Layer 4 of a small transformer language model trained on English Wikipedia (12 layers, counted from 0, width 96). Numbers have three digits each and are written without spaces.
A neuron's activation on a vector x is squared ReLU(weights . x), where the dot is the dot product.

Input weights of the MLP neurons that the questions are about. A number n stands for (n - 500) times 0.0016.
n22: 460487515716691322586592351426490362518488686404506527265597568523563197634407421529341312478597621461596437530538504486584666438534496348551591538618690465546513589469736518392402810483555408477233386390554563554531668597775504536824409486677453550537630333612492500583222449519554454647
n30: 710438597552493395625571295452516390558541576482390399462565569578527292582292318661232364586558411512580471586563477628548333466544488185459545491573469427362484391447644512470543893462604478391368389517702377458506539530524497552690427598554666546378654371473400695573275576610642399442
n44: 741544575488664543578694478422786359444202388620550467449259446524427386468245335561714275656426694303552695477538427405315560670621632329321577688789416263537669529260609302522667521453715275266263547397495233667401616728305514562567491438407441785605656656509368410536692621531433431548
n56: 667582538457432612471523551418459679325567323712431763544569350376482570649431460476559327430551569610484503522811518312383259494442504357575494333404329466430698660391678371381578726300461453500522537588634543608503458507526457663565712614447429448427529697667566606500467621463802634483
n71: 552570538432626182614648450511294408121354433677609528570413174472462401371380457622416409343430430429639641504500599229619479539609500505590791479444563331783562466496391468444647567514485613476658496559526495648478678500429396396681602125639455624604397564616460504659543442389477551522
n78: 291560507490560638518396519454768760297589525638463802508422308551484517539406341629641571403414690468500427401479339208398606486373548349394461387549169424532542536538759612571528774292423540255358542583431392804565296571412443617477771473595432628630476578664557513291797500635361493450
n128: 480553522314581277461320420514564361401361477476517584435618384589476518269395523598543728474329366601580446631524463459554320523637714366403691698549531551548609412376504634335537622264470511447392465344462512567658490480611548549466430507558520618574492306783537662387456627491457503554
n131: 616559468661433336529540505337369732427375500490229549620434432571559615486476429563315545544400456556882747492451445423480330663641528333562538544497340422511782578529467282682336463308583306430573764374840442463418331304646544489603633527580594763543551497540465738643452540480647283646
n133: 436432400509610490530463426484510303558640637542518473232265488810441452497452434476470748293522471771650413406625609504426349522657557468452406414617561538739555556473617443586467663479441400542163438455808531492576553550609496642595399361864427462605470442585514420560456661582597353542
n139: 415442692525435514530379591495521416121651383538436526415494347588533658386548447640610333512474579689517462388598522210374387638663456509446719344554329548715513382435694386636558474595387500489338637672517416382527277507415423426578428465422738528639556729625538460421622889475482597469
n168: 536643424560603542583555412289556443613284690603559473534571476691400568442369438417429614538455311474672420220462518536332265438650704574326399572641748382599671377535570544507591565645470318404439451325651433323270277536708459550517752482583434522516478529556527767589583463573547358479
n197: 799689452361370531579413516565586569368513279634429415510483271445356634562421474561509684428404482583511534417406562320582378681407649366446538339438545463448432561394477535497687450555513386466534512436445678517331560589434451443467622437570710656514538514404420622322652586371570356578
n198: 348515326476715546531484504490467563602548467542628561461424444603413508657630437564478610464514409323464480305511503470702562669504591448343479438452414425454436425642627437326572699328424455453353559525709618630412476561609073483465497419522390684500508436665536606536636914286514488520
n225: 592435510667442394256354339431495338388463462471496505373507461535495486465533592449479496500355528643807529471497693522633457543552402579511430526381561368407471514353578635542543452567452544508537579382471522508534403493529546490488593404451530520399392471565466567474514570561573443432
n228: 516747569472513613421578454518442391452489441364484473480727612582529612489418522547370435492441603347592509556356629559391539435684585359311474563508628582757575599582550438529500553533416401591493606324456445473451478661575539666507494403618526428661462409726409507276416642672475662463
n235: 746518478532453481702566395384535320621401728458742571331488438443592386630448328509369357578500497584562613517475544542637554600389500343473443414600422366412649329589834451547473532401446381447574532322515120578465431580380335513477523338518631645635644464490513496535443509620397588600
n249: 328681355588469565265451486456594629340659453600275540465624657553496579483543526805458547487251476365439406457571492411510382535391798419503714650430257561479739685387436191346424634468469621392484723413739523448507396635306597407569738578508470444617491513535611584609347563346744506555
n276: 417451521437577472530445491299640763205659590464475596583422608527437552628440437657619334440519550783529679489634485346372292435432522362487389562618221604655598347461553593649416608569359403392332448637492478763507389644539425604609595403500507513566487422669396423225304737579507663451
n281: 513466538336510380415220414491472478428357562440544497275566518676526525339487614708590597533331427408467336573395497480635286566556809488523561613407401439529587482356504559478449572463405528551396457399430417486712373691587470560529545630601677689459657466718466514303561553450522454547
n284: 785471435553496555654554525411674384520558714354699517246489495615391288562420340644332687507483363694405784551578404362672367521385725417693541426605631578496596522623465465480648885344558281252478629504718363487421743761638319520401451597714574546408471343487457605637477558393701670302
n292: 446420401533620485521383244435346409492339517514465405335460352685500665277635288405393594572457396483744506390439558400615387741619519451426359694418548650628346517486554410599571492454334273449426463453592342368567528433594477431460394516510645500621546437589531447483524659561538362584
n294: 430519619463565245591556552325653458390433340698572586555317481622511484413453309639427386392398394547541463522552468438630237573573819482578583493709321392564504452489449461387429689349504496211225466389606478474493451532422638608561468381715375598351699387668553445400383550481500713565
n301: 510450517347518396618445580439266571517532712358553507468348527534546550607554221556701553367478531416492761399474715422467447577392458474509466503628503603671614636455647270580476802398376423345412523482709487522603517576648482630508381418553528512805438364701542616625493500403625332581
n310: 477676341322593650497407288384592515372513490551426693374636508553500605473136578628628490526504432466491489627524816306357427438362556476227476576543543460465562576573509533443477514457442204561268395524395152536555346753615215455574412500446741434572368402661357606373561524676698629404
n314: 549511492476702347426415364459446494453405371553561677468522356433620469560362546571477375489436652503630419354592670380657527436378496484613430521396322509376566565434639542385587485678421465602408622477651435596628377593396331454579634604541550389588519456686639555631332524668494669494
n316: 592457528487890276507479280548322301486604657615469383366553650591413223409226415595541460529424605374641603515461575509573602494389500472598473504523583504372370439563455057548404882567684213268554564365615395476454339621452576482678626464516556609519774477378578488377503533565526397532
n324: 542617323443711385719547453573667508481564483524310545393596538665473178320433399651507569270436431613567422420630469538411548490643622495456528423402493496601473496434463288358415724273379380467447769279638543435603424527557524250685396432508554543702390469770575646676394893574826516444
n327: 447608449288374438480587353165616476385524525554676583500674477645616578444288443543623614531511399446459661341597673358500341594577613383541583686588620687229558636724564565457529597412362488421436384284389417466640317599677544458627386454419507349638406547537460575544328623550511349287
n354: 527413647550380669596405361485396348508587536380212514441515522544586124512316221527418443456524549449617445433518339504393548746507640461464494577444424532429516383493679421655575809439503365432418484433566312428513560470602493377655405590573619565578516341601551654735417642547524471611
n357: 601579483526686379628468446372533301293433518352494496258479586617379272665503442615633640565511506491630529415457548610625503401412566392407546516488376458441576574446389375303401585558777376377250455184496471500513550669558587456484589614422497453491565642377398481667368556296748405388
n371: 558488575661434645456490500425553534320528439494570529528368326434468564336295579593641365515557589494460533303420528158532412465688550378363345484582603401438694572184695307387459512409507538606522661565441419628355269524393542253599414493496479718636488524567570439337591592746545523430
n383: 452563410500504351500303469473699200468360520546280535629694500548342553438435504664325533333420509632718553558516455463348405459607639364484417511666521553527669429398522022559448561584361389457419415434670304563482580526621322555614641256652634442417394343705469545588304679671673531421

Each question shows a token from some text and the vector x that enters the MLP there. A number n stands for (n - 500) times 0.01.

"em": 500484493618439594468655515493435537575401623449416193499542367556625489408669472282526546480525353539508498501355443772553590561691485628501361433533584532486442491556355589520327346577463478714601386517374520403439621536508572585606550453468331425424619317375537364660611462444580465447
The neuron with the highest activation: n292

"ri": 499582453543472640555552547620418535608666561509527578556556522375493567590456719428468396396483658432468389497608566632410614335401476610703403339436385596374483654400478595521513350534521742573476446547548488557488455523448605536427504682435294200457572521481714533514434347651549573645
The most active neuron and its activation: n314, at about 12

"ss": 512523598556445463462534592538420528380372571403582318505628522343539566659605677410427405556620703316349462572487571507621467383341333500498547500569564818422555546560519626542488433626486616607562396438466542369481596462558608467473503574347263477461492487447635490571374324663486639663
The neuron with the highest activation: n22

"d": 352471519471552493393611472563545426561425519543633339495574485276665772427584694442581420412649455415368431526751632585416550582534360427642426475499557584462513505411669590513389468465469653633574500456462576576473408410475443471479319613419403329588443522488441434481421303697410514703
The neuron with the highest activation: n314

"om": 401555512564408718641369715424594464573619446487400333533531491463471535497620547517653573622450388399537469334436543685542596619560486530730458409522548561309455421536369651384321396460508499553523454499474684353511633494504637502472493445369517424412503281336419399718510488341652528507
The most active neuron and its activation: n357, at about 3.3

" D": 417479646427388574496450660586541439508350505348559283459552447553568538408520817364430535619494222461231585502465365648671527619587475559519499571526555549369434530603442695475442469532454576590556493467431664523569586508519561553434415517410304580399414467507368416466405491370379381654
The most active neuron and its activation: n281, at about 2.8

"s": 601446437488496634508639751508485685463477439425515311644462527479475381504560652405442678599595449548306625496492346587598321383372511597562520511538692548489482480714229529501579459546424417571573543465394568353517562468579672564403570591474389602449489327425575404549498580462742403532
The neuron with the highest activation: n284

" with": 515681587408537611496585596605610417583498616517520358516465750300708637400447505469519478451581439490445502709346463558545624541560433563534648527565616675465422516521619569455438477487546665638575484505575611441515477456423767486480436409487478565538431555505846494353443475475562661286
The most active neuron and its activation: n228, at about 4.1

"es": 526502515683381353557531664586329518637404630494345438664498534330621627594540738467478491289608587527400459603482579485561529341482421436571543422519550481484517375558347678589272497465397657569661539426447646520499508547404624542559427444347425695466507504560639510423316478677575486501
The most active neuron and its activation: n131, at about 0.15

" P": 520446548481424624571330744613523536584499543402552498483480500537525568457656901374381522578471267401441564492581366607592460528507455623527489569372408585503431541644401631569302445517392511584547382531368501309387575504608716492531524577434518449574475498377311431511620518467394441652
The neuron with the highest activation: n281

"ment": 346462539679407661475625722687459572588599539466515431667442531408696500551579571573604298426575625382384539704477387675550704470457504573347474583468328575450541600661453581589437426502425424451470498496371557495515550455339541512436341440490402398548427452431671407489343513397633611639
The neuron with the highest activation: n249

"ath": 480545514511577699463504423544607592529417445546591367621519460453584416382475729266599485468536465523443364537443576634722623456368501585445291465509619607264572192604416693435401530547571508649499419441341688558512456594524542381538451529508331543434369436553599463513594423408437514527
The neuron with the highest activation: n225

"ase": 361531544574457467466561769575426485663492550602556416616502591366730641435613500562706618435525562559384560597465484415524770435403457471315470370426613542448526380720508599539416629632559671532586530570263538521540480565476529476445465526374367607343489513445694534550479400520502675520
The neuron with the highest activation: n78

"b": 422455509425555443484548447763507354534503622636656470566475434368382418375456671319507499452563489501462547543550377524421569439339322698815419401384537538439443333704331417615591463535514560501622532512472567483435655680538568575576482482460461369491463551406466300403549454596373673512
The neuron with the highest activation: n316

" was": 517488605473590436552509678495696451660437596484466480458479555554661518513485383445542349479547314497278533571427499684620558435395629838462521461497565466553238469443318487581308446390516490457555537438233525466444355377454548623661340534440507424510445504403540368561504421473528614393
The neuron with the highest activation: n294

"ied": 537417445595387457560665361570532441384475469487640379666408598262710778563509540544566417472778566475359372502495494577647504419386558710697546436501491481502378566518330546638318609489442634388478602402482456440576530467390561506514511546348457436531417459584648408449424358532524529581
The neuron with the highest activation: n294

"on": 389505396521423571478470632489592419662497479531460552596463519412405475539486633567422525634585513458469363286371501701631658501509496711665410463548579417315346511428324702346374389502530494562421469547492700479370568581467621465491490550381344339429570348328513400593325328470587542579
The two highest activations, in order: n357, n22

"ic": 443496450546416675581479865526510529633639425535642461529436449520468702648481606359648589441519416511520317251472547415545658607361407440368463337615695624537444486615454594461455589620345606505462418655425616450526389485513533425531323554512516644450481561514450557568414571402457614495
The three highest activations, in order: n198, n139, n197

"it": 422347569519489604526538584517633462646535506570611492511430549517349371728447521245542520393680373401374537536501444630491443236297502602610596577471546490359404461654234470522572440456438418455519445608398413270302513429459632561416482562400490495506391420346367474548411410439432517543
The neuron with the highest activation: n284

"ed": 349392645580572508494599527458521540486546649610480285600499462319751713637510579539553433276569557462240385551454554636580387446384454558580540552575456474543395565540446586594309598416516590386446449511422538509583533518449620670410420590229492349540402477546517464530339410549527620375
The neuron with the highest activation: n276

" at": 396440569382530460332529484513529398523423527488481247529451603344619610405477517475355368724512546463421499520337466644492530496389510660436689547653580691487481555476560527435328593547412541530467341477542603296438657326541669553453484393459349554496422526555715417329311308529492504498
The neuron with the highest activation: n22

"ep": 585501477472236507558483745536505665677556502473452471475369563444607732488637630443505505463449450357673490315479389652540454573542346558626412388520439574389476582624418552497302359533553572603595389641422504427503605563395635743482590380373350538576462623401468511625433468423518547581
The neuron with the highest activation: n131

"3": 517401666595474487448520640636480501545438469508528399655541510358564643522509485439367465440540504471581417639608469447491624448547352537630353577433439463440569606446493489588228434491452611401561306571467482483524687251514476627465321609563209484594319422554719381489413392565535492699
The neuron with the highest activation: n22

" V": 416456634496361569609413751650468462634398445420604215510596618590537582508620738389516503596504275368373661533502471701638587590504520684576469595507539522461516607636546590516319496316493548595611469609437423497620457513501722472466543514483542489363618431505433484457600474460505456622
The neuron with the highest activation: n281

" as": 580512604484523542636511635656591486641463563486334530338345726316568436457507478332405524459661566520369422584376398548391608614561472600399617509597545692427407556390339697408363437386346467524567399643505413400507466467465598552483445439549433566621557477523654423450478399590602760355
The three highest activations, in order: n324, n354, n228

" that": 532532406546554556607523728632566480594598444486501532527639603292610608552460564332543472324546352636489483597507551466540493626612611756566535505507580385558509207505392582482347583514440557459608567512333325400448492504505603371570407535412417581431508546487836409476373371608509560509
The two highest activations, in order: n324, n294

"and": 405506544545337518442448571669531429528565397594578379540407544335665600480382715411383323426509753437469480561442416542533646497445469456487438443451563612372584487433379376530273417555336694614505416488506620523520393414381498493477347441601424503658306333490469319461348399525438608645
The three highest activations, in order: n371, n228, n314

"is": 538553554477477769562444484592282719390459373425423568511279567399568656608541624353478550575662597442464474552665453558342461397442523556606484316426581523442523457490394396524438449585471545582690646587513482542419518364480712457339496562450418663518660465449431536616536309697566467554
The two highest activations, in order: n56, n131

"ction": 483487498540343468553560771726507544583531544544477501647491578355649655539513685450565465368571531398350363697490543494526691341409426433397461392496351509485567436570520491686434509517389599569497395529141433477357516454337535590558447553527376424527399563533642383516430549553501604638
The neuron with the highest activation: n78

"ol": 411596441405395586556386452528582402574642442555421398377477441428582484658545564477632558656585377342416516459505449635386484534459465667614484408318537520280296491593262671547509400548506503599423326665408511484414512552581476494363392536432568307429398305434333484508662402403473674461
The most active neuron and its activation: n310, at about 5.9

" in": 484548554384478405489559434676523622639451533460285451592500686248707613474433493360398410463699366323600477824380464550448477499437433625426504477574564514502286436569562491498368593548539530545563451600625491474406507321413682562500432439533479530485463459349567469294566455668471527461
The three highest activations, in order: n30, n316, n228

"ass": 374585541486447707425682558609590450496467433434654428452525364419342496587551694411572422526466523405424641611528514578682504492435355479499554373478717712337533499663390634439483416677568523673597439406433613521345573523440523443510574533468314367339375529294528483592490340385560529555
The two highest activations, in order: n357, n197

"v": 384421693432347829562538842478515414599495519578520349507569450352525566579573499358608596657649463418554570519499486641599361535404544585634418424547560518403378495606689516581499494341461590591603500590477599421665509499490604396397522475397358353410595455474355432503432462434565403550
The neuron with the highest activation: n327

"et": 508460654554453596548572585627503416677276544437476319522469583421557542527508544619637556580546436449414608370290467649415410555485360551639350392517586314387425503474329557382416472370336430600499328523501555469382504428540546684524475479335573563478358586255266328576474431541500521464
The neuron with the highest activation: n357

"ement": 363451633751402494580575637724335532644506573589468428637426481371643438549605546595471555402603606292490450730557421500650637553471480624369374466400342573479459465569483611587467572452442543453624480486283612529500463409383520544501498567582383472526363571463669307606404447499484679608
The two highest activations, in order: n78, n354

"ship": 432405631627391457489554673646380546551549624522394502659513651324691467396607795599492479417560570426355416612464449547651610460479523523375422408465336556441536421476444561607252555583518573490529466488264473395460583419384535467529493628657509598525416467480679365577348462675584524577
The three highest activations, in order: n249, n354, n371

"t": 470573423474566696520606611749564560509462376569497451571496435287344632511547853384569538595690340313423623463516487517489499395398482637619497552488551426410425276646461627379601476549421528558505491539448498497429573396395418414354422561443342421436478661478485349532560472564403369462
The neuron with the highest activation: n198

"f": 302535417570451439570602700628485375573477593692547611739441629463695732425550688524441510386469398449412499662435477502465516521514528503414449461615558544436572459683524506630387477716414769534597452546292476390542613417553534414351525503500463533330496517613414435526441449697522518485
The most active neuron and its activation: n383, at about 3.2

"ity": 468427615583437495380571709647367549625492524512590411600542508262759683460474620363673346367500652383277473502504498547615570439414416597442491459395430531468492318635539490579362667529453553422532425426316447593483490468345541495486434517428391547582450564431736395371440485523500601627
The three highest activations, in order: n371, n78, n235

"iv": 516522498472380542562566617433451578463576484514578374526530422325588585672638406374564581463674596488357489428453449516451502329242268762534498476499378734504401382571509537515607498405541569529663449616393355536611518453564647510536558516311447359577514676481508490571618253427385475466
The most active neuron and its activation: n78, at about 1.4